Layer 5 of a small transformer language model trained on English Wikipedia (8 layers, counted from 0, width 64).
A neuron adds its activation times its output weights to the MLP's output. To switch it off is to set its activation to zero at one token and run the rest of the model.

Output weights of the MLP neurons that the questions are about. A number n stands for (n - 128) times 0.0062.
n5: 110, 117, 146, 102, 145, 179, 91, 125, 146, 111, 136, 135, 126, 155, 146, 156, 90, 98, 97, 148, 142, 139, 77, 152, 92, 179, 158, 136, 86, 160, 117, 169, 96, 127, 80, 157, 146, 132, 123, 133, 144, 123, 105, 160, 118, 122, 125, 185, 132, 69, 126, 135, 122, 161, 158, 117, 101, 122, 146, 120, 131, 104, 101, 132
n13: 111, 92, 130, 80, 120, 89, 177, 181, 127, 108, 135, 138, 153, 148, 104, 161, 138, 103, 130, 144, 116, 152, 120, 160, 139, 79, 115, 66, 145, 125, 134, 127, 156, 156, 109, 93, 139, 141, 155, 164, 94, 132, 149, 75, 116, 73, 127, 92, 169, 142, 135, 97, 125, 142, 131, 132, 96, 124, 134, 167, 123, 122, 161, 167
n17: 71, 138, 109, 116, 160, 113, 141, 198, 147, 133, 136, 150, 106, 154, 112, 169, 154, 126, 113, 227, 141, 157, 116, 100, 129, 128, 66, 116, 124, 95, 122, 119, 134, 161, 103, 177, 122, 148, 122, 164, 96, 72, 106, 120, 119, 18, 115, 108, 165, 89, 143, 101, 135, 146, 116, 147, 135, 121, 99, 99, 140, 151, 122, 152
n21: 189, 104, 208, 175, 154, 134, 210, 84, 145, 76, 148, 84, 128, 60, 112, 110, 135, 141, 48, 125, 121, 151, 153, 107, 86, 209, 86, 106, 9, 53, 95, 182, 123, 218, 133, 155, 61, 176, 173, 86, 188, 153, 133, 124, 143, 180, 153, 160, 99, 68, 203, 97, 129, 175, 151, 121, 165, 69, 100, 118, 173, 128, 96, 115
n40: 106, 122, 131, 125, 110, 101, 138, 121, 107, 94, 138, 144, 153, 125, 151, 107, 151, 105, 182, 91, 130, 123, 113, 132, 130, 88, 112, 137, 85, 104, 127, 147, 92, 174, 147, 109, 115, 168, 143, 170, 108, 177, 116, 105, 144, 121, 112, 186, 144, 114, 104, 120, 119, 117, 156, 169, 145, 121, 129, 156, 111, 126, 99, 151
n53: 107, 128, 157, 168, 103, 103, 118, 168, 162, 100, 129, 138, 117, 132, 102, 93, 119, 115, 176, 85, 107, 153, 128, 147, 109, 122, 59, 129, 171, 88, 162, 105, 90, 163, 129, 61, 155, 143, 121, 95, 128, 178, 102, 156, 151, 133, 145, 168, 87, 117, 149, 179, 110, 132, 70, 174, 96, 99, 109, 148, 118, 154, 180, 141
n58: 106, 131, 123, 109, 107, 91, 127, 145, 130, 141, 131, 143, 142, 93, 120, 151, 137, 111, 124, 162, 108, 157, 159, 105, 119, 194, 105, 126, 150, 135, 98, 143, 119, 113, 167, 121, 136, 157, 166, 114, 161, 109, 138, 104, 120, 76, 92, 58, 113, 116, 150, 122, 129, 162, 145, 63, 148, 142, 146, 140, 149, 174, 152, 101
n92: 132, 97, 98, 127, 157, 116, 129, 146, 121, 107, 153, 156, 128, 141, 103, 98, 91, 123, 180, 119, 132, 114, 122, 134, 139, 89, 103, 131, 153, 109, 154, 95, 159, 101, 133, 166, 140, 116, 107, 131, 130, 190, 122, 142, 112, 76, 136, 132, 119, 133, 141, 106, 135, 174, 129, 135, 95, 154, 123, 106, 126, 165, 119, 131
n97: 114, 129, 142, 146, 156, 130, 128, 138, 89, 107, 117, 131, 152, 117, 121, 85, 143, 161, 144, 86, 125, 120, 91, 83, 96, 177, 169, 144, 140, 132, 146, 121, 130, 123, 112, 138, 174, 164, 120, 118, 156, 115, 123, 183, 141, 81, 146, 139, 105, 106, 127, 141, 125, 93, 146, 103, 132, 120, 128, 112, 121, 170, 139, 80
n112: 130, 77, 139, 115, 184, 180, 56, 102, 107, 164, 127, 161, 130, 131, 163, 83, 50, 37, 174, 163, 160, 33, 116, 249, 95, 111, 87, 174, 43, 183, 133, 170, 166, 119, 155, 74, 57, 147, 48, 206, 110, 204, 147, 27, 188, 134, 96, 142, 177, 104, 121, 60, 161, 208, 52, 199, 145, 95, 148, 161, 124, 117, 148, 145
n131: 145, 120, 110, 161, 108, 49, 99, 155, 132, 123, 134, 84, 143, 160, 145, 81, 154, 171, 169, 127, 152, 109, 125, 136, 95, 102, 77, 82, 160, 160, 140, 89, 107, 117, 143, 113, 120, 145, 137, 146, 158, 132, 137, 112, 142, 92, 125, 129, 136, 151, 104, 128, 90, 127, 146, 182, 120, 113, 109, 168, 131, 152, 111, 124
n146: 126, 146, 115, 87, 132, 131, 110, 177, 185, 141, 137, 128, 140, 120, 133, 171, 155, 95, 131, 151, 164, 121, 106, 154, 127, 115, 156, 115, 107, 126, 161, 128, 135, 118, 132, 153, 112, 90, 127, 105, 87, 140, 120, 170, 112, 111, 107, 173, 109, 120, 108, 147, 122, 131, 111, 138, 150, 116, 113, 120, 45, 142, 89, 125
n147: 73, 83, 91, 135, 139, 110, 193, 113, 67, 186, 133, 117, 133, 103, 77, 155, 137, 84, 140, 146, 132, 149, 149, 121, 116, 176, 151, 129, 124, 132, 115, 90, 161, 107, 131, 116, 105, 74, 140, 139, 104, 119, 120, 58, 156, 145, 122, 199, 119, 162, 126, 158, 121, 86, 112, 124, 134, 161, 101, 164, 179, 108, 89, 152
n204: 120, 152, 139, 176, 122, 108, 120, 126, 108, 133, 140, 103, 136, 112, 146, 81, 130, 131, 85, 94, 127, 159, 141, 134, 138, 108, 162, 171, 113, 190, 81, 138, 125, 76, 133, 138, 145, 132, 150, 113, 69, 118, 114, 103, 154, 136, 133, 162, 132, 104, 131, 137, 150, 135, 156, 111, 156, 129, 109, 93, 127, 141, 132, 113
n234: 148, 104, 120, 135, 113, 149, 142, 180, 107, 108, 122, 101, 144, 106, 148, 140, 172, 122, 148, 97, 162, 133, 134, 140, 136, 127, 149, 117, 127, 98, 144, 148, 77, 116, 106, 120, 106, 152, 83, 153, 112, 142, 168, 146, 148, 147, 145, 145, 136, 121, 90, 99, 127, 140, 114, 108, 106, 112, 168, 133, 116, 63, 111, 156
n239: 126, 116, 135, 125, 204, 144, 154, 141, 88, 184, 142, 118, 155, 181, 132, 131, 106, 111, 137, 157, 121, 184, 194, 84, 128, 166, 118, 193, 102, 131, 136, 90, 141, 76, 114, 132, 136, 83, 74, 152, 109, 139, 65, 158, 137, 117, 85, 199, 92, 113, 76, 98, 202, 90, 107, 74, 89, 139, 159, 59, 135, 110, 120, 109

Each question names a token from some text and the token that comes next. It shows the activations a of the neurons there, in the order above. A number n stands for (n - 128) times 0.049.

Then comes g, the gradient of the next token's log-probability with respect to the MLP's output, scaled to length 1. A neuron's effect is roughly proportional to its activation times (output weights . g). A number n stands for (n - 128) times 0.0037.

"The", then " dead"
a: 182, 127, 127, 128, 125, 139, 125, 126, 128, 127, 128, 149, 127, 128, 125, 128
g: 153, 67, 96, 123, 137, 132, 164, 166, 157, 198, 85, 171, 144, 134, 24, 132, 150, 47, 80, 163, 139, 141, 116, 95, 98, 115, 103, 176, 122, 121, 127, 136, 121, 122, 117, 158, 152, 151, 165, 106, 106, 136, 92, 159, 173, 132, 98, 166, 172, 177, 78, 128, 136, 114, 118, 119, 133, 139, 76, 104, 71, 133, 176, 151
Which two neurons, each switched off alone, lower its probability most, in order? n146, n53

"J", then "une"
a: 162, 127, 158, 128, 140, 127, 140, 127, 127, 127, 125, 172, 128, 125, 129, 128
g: 80, 164, 78, 154, 94, 166, 169, 152, 123, 109, 180, 215, 172, 97, 85, 116, 84, 100, 94, 139, 165, 81, 155, 117, 128, 157, 149, 145, 153, 105, 126, 126, 136, 130, 134, 180, 105, 89, 130, 169, 134, 79, 124, 85, 99, 100, 148, 158, 77, 70, 132, 160, 175, 167, 88, 189, 141, 100, 111, 81, 126, 106, 161, 132
Which two neurons, each switched off alone, lower its probability most, in order? n17, n146

",", then " May"
a: 143, 125, 128, 127, 127, 128, 126, 139, 171, 128, 125, 130, 127, 126, 136, 128
g: 124, 88, 123, 79, 182, 83, 114, 90, 158, 221, 121, 163, 155, 169, 85, 94, 92, 191, 187, 86, 101, 129, 136, 146, 119, 116, 146, 132, 141, 144, 153, 132, 98, 146, 86, 130, 176, 192, 197, 97, 127, 141, 73, 94, 130, 111, 127, 157, 113, 131, 133, 118, 161, 76, 128, 92, 121, 84, 155, 96, 93, 169, 106, 137
Which neuron, switched off, lowers the next token's probability most? n97

"eason", then " H"
a: 185, 132, 127, 128, 125, 135, 127, 138, 125, 134, 140, 176, 128, 127, 138, 128
g: 104, 145, 117, 118, 138, 156, 135, 135, 112, 91, 107, 89, 103, 123, 133, 126, 85, 232, 119, 107, 170, 182, 105, 162, 132, 83, 120, 167, 108, 107, 131, 105, 177, 61, 94, 136, 131, 165, 156, 99, 197, 88, 143, 124, 144, 63, 160, 114, 199, 152, 80, 114, 122, 129, 179, 73, 119, 151, 124, 86, 148, 173, 113, 126
Which neuron, switched off, raises the next token's probability most? n146

"- ", then "7"
a: 125, 126, 147, 128, 125, 126, 126, 126, 125, 128, 133, 132, 127, 127, 152, 128
g: 60, 120, 110, 140, 170, 87, 143, 157, 104, 147, 136, 132, 102, 184, 99, 136, 145, 88, 110, 111, 55, 156, 108, 136, 115, 139, 125, 138, 132, 129, 114, 97, 123, 162, 118, 167, 177, 193, 120, 132, 61, 165, 164, 76, 142, 132, 72, 171, 139, 83, 171, 148, 149, 75, 100, 80, 163, 124, 179, 113, 97, 127, 209, 135
Which neuron, switched off, lowers the next token's probability most? n17

" –", then " Pass"
a: 185, 135, 128, 128, 128, 125, 125, 133, 149, 128, 129, 153, 126, 125, 127, 128
g: 142, 107, 111, 131, 114, 198, 130, 76, 96, 132, 154, 154, 142, 106, 180, 173, 183, 154, 114, 118, 120, 95, 148, 191, 110, 112, 117, 107, 154, 175, 138, 56, 134, 157, 150, 81, 132, 155, 146, 114, 154, 105, 105, 158, 155, 102, 164, 104, 127, 166, 50, 144, 143, 156, 73, 49, 124, 108, 98, 45, 137, 155, 130, 135
Which neuron, switched off, lowers the next token's probability most? n97

"ance", then " T"
a: 188, 125, 128, 128, 128, 125, 127, 162, 139, 127, 125, 149, 126, 125, 170, 128
g: 138, 106, 125, 83, 108, 171, 89, 171, 118, 152, 91, 99, 110, 137, 188, 158, 99, 208, 125, 80, 163, 157, 115, 113, 115, 94, 125, 139, 103, 116, 121, 119, 209, 80, 78, 148, 158, 80, 141, 153, 147, 82, 173, 134, 170, 113, 137, 110, 174, 100, 153, 108, 84, 117, 162, 59, 138, 165, 109, 110, 130, 139, 101, 197
Which two neurons, each switched off alone, lower its probability most, in order? n5, n234

"ing and", then " No"
a: 200, 126, 128, 128, 128, 128, 128, 129, 180, 128, 127, 137, 128, 185, 167, 128
g: 111, 120, 70, 165, 136, 118, 140, 132, 163, 125, 119, 105, 131, 170, 173, 189, 129, 153, 125, 123, 126, 137, 94, 60, 187, 101, 161, 142, 64, 144, 115, 117, 152, 115, 124, 102, 116, 97, 157, 149, 93, 120, 106, 144, 104, 101, 112, 87, 29, 157, 169, 86, 173, 148, 135, 179, 98, 107, 193, 113, 167, 199, 117, 100
Which neuron, switched off, lowers the next token's probability most? n204

" Pass", then "ed"
a: 177, 128, 125, 128, 126, 125, 148, 125, 128, 127, 125, 138, 128, 157, 127, 128
g: 150, 105, 109, 107, 145, 112, 135, 160, 161, 113, 50, 66, 93, 171, 104, 198, 109, 140, 136, 173, 158, 145, 84, 140, 127, 113, 84, 118, 97, 108, 192, 140, 145, 201, 107, 117, 127, 84, 100, 96, 109, 162, 115, 144, 194, 131, 81, 85, 114, 167, 142, 125, 97, 151, 181, 116, 206, 126, 161, 92, 109, 115, 143, 107
Which neuron, switched off, raises the next token's probability most? n204

"33", then "% | "
a: 125, 126, 126, 127, 127, 177, 145, 126, 128, 126, 175, 151, 128, 125, 138, 131
g: 88, 139, 139, 162, 151, 146, 156, 139, 135, 110, 64, 188, 40, 96, 174, 110, 174, 129, 104, 90, 156, 119, 143, 145, 140, 135, 81, 135, 152, 153, 114, 192, 135, 99, 109, 110, 124, 132, 127, 77, 143, 129, 135, 87, 160, 123, 160, 53, 122, 74, 144, 128, 119, 113, 109, 193, 124, 199, 110, 127, 192, 94, 160, 83
Which two neurons, each switched off alone, lower its probability most, in order? n53, n58

"35", then " | April "
a: 134, 128, 126, 135, 128, 153, 130, 144, 126, 125, 151, 149, 125, 128, 136, 126
g: 78, 149, 119, 78, 79, 150, 172, 197, 151, 164, 145, 101, 149, 169, 121, 154, 93, 131, 123, 153, 138, 160, 112, 117, 96, 107, 102, 177, 156, 107, 125, 149, 119, 133, 93, 141, 54, 81, 173, 64, 144, 164, 78, 97, 89, 134, 161, 120, 110, 103, 173, 165, 171, 82, 124, 125, 202, 152, 168, 78, 106, 113, 139, 115
Which neuron, switched off, lowers the next token's probability most? n146

"\n", then "- J"
a: 125, 126, 147, 128, 125, 147, 125, 180, 125, 178, 135, 125, 125, 130, 127, 125
g: 66, 151, 219, 124, 134, 103, 107, 67, 138, 116, 156, 151, 96, 115, 171, 104, 154, 121, 104, 147, 94, 97, 152, 103, 139, 68, 132, 136, 176, 126, 148, 51, 155, 128, 127, 84, 138, 107, 138, 143, 168, 186, 133, 94, 164, 154, 174, 135, 99, 178, 125, 62, 131, 88, 99, 157, 172, 172, 85, 108, 93, 146, 131, 152
Which neuron, switched off, lowers the next token's probability most? n112

"\n", then "The"
a: 130, 127, 141, 127, 125, 147, 125, 170, 125, 155, 130, 125, 128, 127, 125, 128
g: 195, 164, 67, 87, 106, 143, 129, 118, 154, 51, 178, 117, 138, 102, 131, 99, 158, 130, 111, 91, 124, 119, 122, 158, 106, 123, 103, 81, 164, 127, 123, 75, 127, 186, 177, 112, 100, 134, 152, 94, 141, 153, 90, 109, 118, 87, 197, 94, 167, 175, 230, 146, 90, 97, 143, 109, 133, 126, 160, 110, 150, 144, 106, 140
Which neuron, switched off, raises the next token's probability most? n112

"8", then " |"
a: 164, 127, 127, 125, 125, 139, 129, 126, 128, 128, 132, 148, 161, 127, 157, 125
g: 142, 141, 122, 152, 139, 109, 191, 81, 144, 115, 134, 143, 131, 103, 125, 165, 149, 105, 160, 92, 136, 101, 73, 146, 165, 107, 104, 136, 122, 125, 141, 116, 143, 172, 165, 124, 57, 98, 147, 91, 125, 101, 130, 138, 48, 99, 167, 95, 92, 152, 72, 150, 144, 61, 121, 190, 185, 178, 87, 107, 189, 134, 195, 119
Which neuron, switched off, lowers the next token's probability most? n147

"3", then "–"
a: 152, 127, 125, 125, 126, 129, 147, 127, 128, 128, 125, 182, 144, 128, 140, 141
g: 60, 89, 165, 119, 97, 171, 152, 180, 116, 125, 133, 111, 100, 106, 92, 136, 92, 142, 84, 147, 162, 115, 152, 32, 101, 185, 133, 63, 100, 125, 145, 181, 131, 170, 152, 126, 109, 122, 163, 57, 126, 109, 121, 139, 141, 135, 109, 59, 128, 123, 113, 113, 147, 125, 182, 121, 185, 109, 169, 174, 169, 140, 156, 156
Which neuron, switched off, lowers the next token's probability most? n58

"ess", then "ie"
a: 190, 128, 126, 128, 128, 134, 170, 125, 128, 125, 126, 130, 128, 150, 159, 125
g: 126, 104, 96, 127, 104, 104, 126, 79, 119, 105, 153, 74, 158, 96, 169, 89, 114, 192, 99, 165, 143, 176, 176, 144, 81, 141, 162, 106, 158, 106, 88, 132, 83, 136, 66, 123, 89, 110, 69, 124, 135, 208, 111, 133, 136, 195, 152, 147, 101, 77, 121, 170, 97, 131, 94, 163, 169, 137, 139, 196, 119, 144, 148, 156
Which neuron, switched off, raises the next token's probability most? n58

"| ", then "33"
a: 127, 125, 139, 125, 125, 129, 125, 157, 128, 129, 145, 167, 125, 127, 135, 128
g: 128, 138, 114, 81, 85, 148, 95, 115, 101, 165, 77, 124, 121, 196, 139, 68, 151, 194, 96, 133, 118, 201, 118, 160, 112, 98, 121, 141, 123, 150, 186, 113, 190, 80, 115, 141, 171, 127, 94, 166, 92, 83, 86, 114, 121, 97, 138, 138, 88, 170, 161, 140, 155, 217, 161, 128, 115, 134, 122, 106, 130, 120, 72, 115
Which neuron, switched off, lowers the next token's probability most? n92

"ections", then "—"
a: 215, 125, 125, 128, 125, 125, 125, 125, 125, 126, 126, 148, 128, 177, 164, 128
g: 116, 99, 147, 134, 150, 97, 136, 80, 150, 133, 168, 134, 147, 106, 108, 71, 121, 93, 122, 120, 155, 218, 158, 100, 52, 176, 76, 121, 122, 143, 140, 122, 99, 174, 180, 154, 86, 76, 136, 88, 123, 167, 142, 190, 102, 51, 128, 115, 106, 122, 119, 147, 164, 167, 112, 151, 152, 182, 127, 149, 79, 168, 115, 102
Which neuron, switched off, raises the next token's probability most? n234

"2", then ") | N"
a: 167, 125, 125, 127, 127, 130, 133, 125, 125, 128, 126, 147, 163, 127, 132, 146
g: 147, 89, 107, 115, 126, 157, 94, 177, 177, 112, 124, 121, 132, 118, 104, 137, 100, 160, 123, 77, 158, 157, 191, 131, 138, 169, 94, 98, 65, 169, 90, 131, 156, 179, 71, 160, 95, 87, 118, 82, 166, 102, 153, 103, 135, 221, 93, 147, 105, 145, 150, 123, 108, 84, 178, 145, 141, 171, 97, 105, 127, 154, 63, 141
Which neuron, switched off, lowers the next token's probability most? n147

"le,", then " retired"
a: 161, 126, 128, 128, 126, 128, 126, 128, 168, 128, 125, 134, 128, 134, 140, 128
g: 177, 148, 188, 108, 58, 48, 157, 184, 116, 148, 105, 82, 140, 150, 120, 140, 117, 27, 105, 142, 165, 154, 116, 137, 126, 164, 146, 77, 129, 89, 205, 147, 87, 151, 110, 128, 161, 127, 63, 123, 125, 112, 141, 166, 106, 120, 110, 103, 100, 95, 139, 123, 146, 147, 109, 139, 126, 133, 138, 156, 177, 90, 163, 164
Which neuron, switched off, raises the next token's probability most? n97

" | ", then "6"
a: 139, 131, 143, 127, 151, 125, 128, 138, 168, 125, 136, 140, 127, 134, 138, 127
g: 120, 115, 120, 175, 165, 105, 138, 118, 142, 113, 99, 225, 112, 138, 101, 143, 152, 96, 123, 123, 138, 117, 126, 114, 161, 129, 129, 112, 66, 101, 99, 111, 156, 152, 135, 117, 111, 168, 205, 146, 52, 182, 193, 158, 97, 135, 84, 120, 138, 58, 112, 174, 141, 71, 88, 127, 123, 120, 177, 84, 129, 128, 184, 97
Which two neurons, each switched off alone, lower its probability most, in order? n40, n17

"–", then "4"
a: 147, 136, 140, 128, 157, 125, 125, 126, 127, 128, 157, 133, 127, 126, 179, 128
g: 120, 106, 131, 201, 98, 101, 145, 87, 192, 127, 116, 169, 158, 115, 114, 115, 174, 126, 147, 95, 165, 109, 127, 144, 151, 118, 134, 93, 155, 117, 97, 33, 158, 166, 171, 90, 87, 187, 147, 113, 81, 168, 140, 194, 89, 135, 107, 93, 157, 82, 167, 176, 70, 97, 89, 153, 120, 123, 123, 106, 145, 131, 142, 104
Which two neurons, each switched off alone, lower its probability most, in order? n131, n40

"3", then ") |"
a: 152, 126, 125, 125, 127, 129, 141, 125, 126, 128, 125, 149, 174, 128, 140, 154
g: 134, 187, 115, 81, 160, 141, 173, 88, 147, 143, 149, 199, 49, 158, 157, 185, 157, 113, 128, 144, 145, 148, 133, 118, 146, 149, 94, 161, 113, 145, 104, 107, 123, 146, 110, 76, 69, 102, 168, 90, 141, 122, 156, 128, 80, 74, 178, 128, 102, 143, 66, 149, 106, 83, 129, 175, 142, 166, 89, 78, 142, 109, 165, 88
Which neuron, switched off, lowers the next token's probability most? n147

" | S", then "ite"
a: 178, 142, 139, 128, 145, 133, 127, 126, 127, 128, 125, 176, 125, 125, 147, 127
g: 130, 79, 93, 155, 118, 157, 82, 98, 97, 202, 140, 123, 86, 72, 198, 104, 144, 196, 96, 144, 155, 147, 187, 104, 70, 107, 124, 132, 146, 129, 104, 124, 110, 157, 88, 146, 70, 158, 129, 127, 159, 117, 126, 121, 108, 138, 133, 143, 85, 162, 153, 129, 85, 141, 52, 116, 164, 115, 179, 153, 189, 106, 121, 170
Which neuron, switched off, lowers the next token's probability most? n234

"11", then " –"
a: 142, 127, 126, 125, 125, 166, 152, 150, 128, 125, 156, 155, 125, 128, 133, 125
g: 83, 150, 124, 138, 126, 123, 147, 87, 115, 114, 81, 143, 86, 119, 124, 137, 90, 135, 148, 173, 139, 211, 159, 75, 173, 105, 118, 199, 109, 89, 108, 104, 166, 139, 134, 89, 111, 124, 170, 129, 99, 151, 141, 116, 146, 186, 114, 138, 36, 140, 178, 102, 115, 143, 109, 176, 73, 158, 140, 140, 161, 52, 117, 167
Which neuron, switched off, lowers the next token's probability most? n53

"| ", then "32"
a: 127, 125, 138, 125, 125, 129, 125, 155, 128, 126, 144, 167, 125, 127, 134, 128
g: 154, 123, 124, 49, 92, 153, 93, 125, 100, 169, 102, 114, 135, 163, 158, 65, 111, 185, 126, 124, 123, 184, 134, 138, 120, 84, 119, 162, 105, 127, 180, 151, 178, 56, 151, 124, 144, 125, 82, 147, 111, 56, 85, 107, 132, 119, 140, 153, 95, 166, 160, 132, 144, 224, 186, 122, 104, 127, 139, 127, 130, 111, 79, 143
Which neuron, switched off, lowers the next token's probability most? n92

" former", then " P"
a: 159, 125, 128, 128, 125, 126, 151, 125, 125, 125, 145, 179, 127, 148, 132, 128
g: 150, 93, 101, 121, 149, 184, 131, 117, 81, 110, 153, 145, 150, 102, 150, 182, 88, 141, 170, 114, 151, 120, 120, 99, 132, 155, 149, 159, 93, 110, 85, 157, 169, 94, 116, 167, 106, 145, 145, 120, 110, 70, 128, 100, 142, 127, 162, 142, 239, 155, 97, 189, 104, 125, 181, 97, 124, 137, 67, 95, 93, 148, 59, 79
Which neuron, switched off, lowers the next token's probability most? n5

"adium", then " | Score"
a: 158, 143, 127, 128, 126, 125, 133, 132, 125, 125, 129, 152, 128, 125, 125, 128
g: 182, 117, 136, 174, 101, 129, 124, 164, 148, 127, 127, 168, 154, 156, 145, 135, 100, 84, 134, 109, 77, 143, 151, 142, 122, 147, 143, 164, 121, 139, 85, 104, 89, 117, 93, 222, 177, 100, 62, 68, 106, 117, 112, 116, 143, 195, 122, 194, 109, 58, 200, 136, 126, 107, 160, 121, 85, 153, 86, 129, 111, 117, 103, 107
Which neuron, switched off, raises the next token's probability most? n13

"d.", then "\n\n"
a: 183, 149, 128, 128, 126, 125, 128, 149, 155, 129, 140, 131, 127, 138, 138, 127
g: 94, 169, 203, 113, 125, 126, 140, 64, 139, 68, 200, 206, 157, 139, 117, 74, 131, 126, 121, 82, 112, 102, 138, 110, 162, 129, 201, 101, 143, 138, 176, 90, 127, 170, 162, 112, 99, 91, 128, 99, 100, 147, 115, 127, 106, 108, 140, 73, 96, 156, 129, 176, 105, 106, 110, 208, 121, 100, 151, 121, 150, 123, 135, 106
Which neuron, switched off, lowers the next token's probability most? n97

"1", then "982"
a: 144, 125, 125, 125, 126, 152, 137, 125, 126, 128, 142, 136, 153, 126, 132, 171
g: 99, 104, 115, 131, 105, 190, 162, 198, 120, 127, 124, 126, 157, 144, 103, 153, 43, 125, 160, 97, 155, 128, 108, 116, 186, 152, 150, 157, 122, 127, 127, 124, 118, 132, 142, 187, 171, 134, 91, 157, 93, 89, 133, 105, 114, 155, 120, 219, 138, 91, 131, 113, 137, 170, 120, 93, 119, 97, 73, 177, 37, 109, 84, 106
Which neuron, switched off, raises the next token's probability most? n131

"1", then ") | "
a: 146, 127, 125, 126, 127, 137, 131, 125, 127, 128, 131, 174, 126, 127, 147, 168
g: 162, 182, 103, 79, 146, 162, 166, 99, 160, 140, 107, 162, 68, 180, 163, 159, 193, 80, 126, 131, 129, 141, 147, 120, 167, 160, 113, 212, 119, 139, 79, 91, 118, 138, 86, 124, 119, 142, 123, 119, 90, 104, 147, 89, 164, 120, 165, 150, 149, 87, 118, 105, 85, 137, 168, 129, 87, 169, 93, 98, 121, 37, 113, 113
Which neuron, switched off, lowers the next token's probability most? n239

" |", then " East"
a: 162, 128, 125, 128, 137, 128, 128, 143, 178, 128, 127, 138, 128, 146, 189, 128
g: 117, 93, 114, 153, 156, 132, 81, 126, 130, 90, 100, 69, 136, 122, 70, 151, 150, 97, 181, 103, 89, 147, 134, 145, 149, 105, 105, 149, 108, 158, 135, 97, 101, 139, 158, 127, 109, 147, 122, 59, 93, 176, 180, 178, 132, 133, 112, 108, 150, 78, 102, 124, 217, 87, 120, 129, 81, 136, 142, 193, 198, 132, 138, 200
Which neuron, switched off, lowers the next token's probability most? n234

"32", then " | "
a: 145, 126, 128, 128, 128, 151, 126, 125, 127, 128, 171, 151, 132, 125, 144, 126
g: 58, 104, 157, 111, 168, 136, 127, 142, 145, 121, 115, 117, 150, 174, 96, 96, 171, 134, 148, 184, 112, 92, 187, 143, 128, 107, 196, 136, 163, 94, 132, 130, 153, 148, 93, 121, 151, 129, 178, 135, 116, 70, 124, 83, 213, 147, 130, 148, 175, 78, 121, 134, 80, 131, 72, 83, 106, 99, 149, 127, 92, 49, 125, 154
Which neuron, switched off, raises the next token's probability most? n131

" | ", then "5"
a: 146, 133, 147, 127, 145, 126, 128, 147, 150, 125, 142, 135, 130, 155, 137, 128
g: 125, 108, 151, 143, 152, 90, 128, 146, 174, 151, 79, 156, 99, 157, 115, 130, 127, 96, 122, 118, 148, 136, 131, 64, 159, 107, 147, 129, 109, 110, 97, 88, 145, 107, 151, 78, 97, 188, 177, 153, 17, 154, 184, 193, 112, 133, 101, 157, 173, 35, 132, 147, 108, 103, 127, 139, 106, 135, 189, 123, 132, 132, 158, 115
Which neuron, switched off, lowers the next token's probability most? n204

"ous", then "s"
a: 216, 128, 125, 128, 126, 125, 131, 130, 127, 125, 126, 152, 128, 153, 182, 128
g: 104, 85, 127, 103, 152, 136, 134, 145, 84, 75, 113, 73, 95, 124, 86, 134, 96, 165, 84, 171, 93, 183, 116, 159, 133, 145, 140, 116, 173, 91, 70, 110, 172, 185, 163, 167, 109, 150, 105, 144, 121, 149, 148, 129, 206, 111, 135, 155, 180, 152, 70, 119, 82, 151, 109, 72, 159, 182, 145, 87, 114, 110, 172, 120
Which neuron, switched off, raises the next token's probability most? n146

"port", then "ion"
a: 200, 127, 128, 125, 125, 125, 128, 162, 165, 128, 127, 133, 126, 151, 158, 128
g: 157, 85, 76, 139, 133, 141, 125, 50, 142, 127, 181, 160, 166, 122, 112, 100, 138, 167, 127, 73, 157, 91, 169, 172, 92, 138, 96, 127, 163, 190, 121, 154, 132, 136, 74, 117, 147, 87, 135, 107, 141, 123, 65, 115, 152, 217, 151, 127, 97, 123, 179, 131, 109, 113, 132, 176, 134, 44, 109, 111, 95, 145, 114, 160
Which neuron, switched off, lowers the next token's probability most? n204

"el", then "ario"
a: 206, 125, 128, 128, 125, 128, 126, 126, 125, 128, 127, 133, 128, 170, 174, 128
g: 141, 115, 80, 148, 143, 109, 113, 100, 126, 186, 153, 196, 109, 117, 158, 135, 211, 91, 119, 100, 132, 89, 164, 138, 90, 199, 99, 138, 113, 179, 147, 172, 173, 147, 74, 91, 129, 158, 90, 153, 117, 180, 89, 147, 71, 163, 117, 77, 98, 130, 190, 113, 144, 124, 152, 117, 122, 101, 92, 79, 92, 108, 126, 119
Which neuron, switched off, lowers the next token's probability most? n5

" | G", then "er"
a: 167, 135, 162, 128, 167, 125, 125, 127, 126, 128, 125, 192, 128, 130, 148, 128
g: 148, 152, 153, 68, 162, 94, 130, 123, 177, 187, 120, 162, 30, 117, 135, 115, 130, 132, 165, 146, 131, 155, 108, 175, 100, 165, 87, 112, 124, 118, 159, 153, 177, 121, 162, 73, 121, 151, 79, 121, 111, 176, 129, 124, 98, 188, 116, 86, 142, 151, 154, 113, 68, 115, 178, 100, 149, 122, 85, 55, 114, 167, 103, 113
Which neuron, switched off, lowers the next token's probability most? n146

"oy", then "d."
a: 183, 128, 127, 128, 126, 126, 126, 126, 125, 128, 128, 153, 128, 157, 158, 128
g: 96, 129, 167, 138, 110, 157, 141, 94, 145, 132, 163, 109, 142, 175, 108, 103, 173, 133, 167, 154, 81, 143, 91, 115, 154, 69, 107, 97, 157, 174, 147, 140, 134, 129, 178, 121, 125, 17, 122, 133, 151, 148, 146, 158, 75, 45, 108, 113, 131, 171, 103, 143, 178, 194, 83, 163, 116, 139, 96, 132, 99, 144, 99, 84
Which neuron, switched off, lowers the next token's probability most? n146

" | ", then "15"
a: 139, 146, 146, 126, 148, 126, 127, 144, 159, 126, 147, 130, 135, 148, 131, 125
g: 165, 93, 144, 71, 106, 131, 136, 139, 101, 150, 114, 31, 157, 148, 117, 80, 134, 169, 136, 143, 149, 160, 132, 94, 119, 38, 114, 175, 103, 157, 180, 145, 125, 88, 131, 128, 170, 98, 94, 128, 198, 87, 78, 103, 162, 102, 151, 126, 87, 152, 122, 121, 112, 193, 104, 157, 162, 169, 114, 105, 161, 127, 138, 169
Which neuron, switched off, lowers the next token's probability most? n131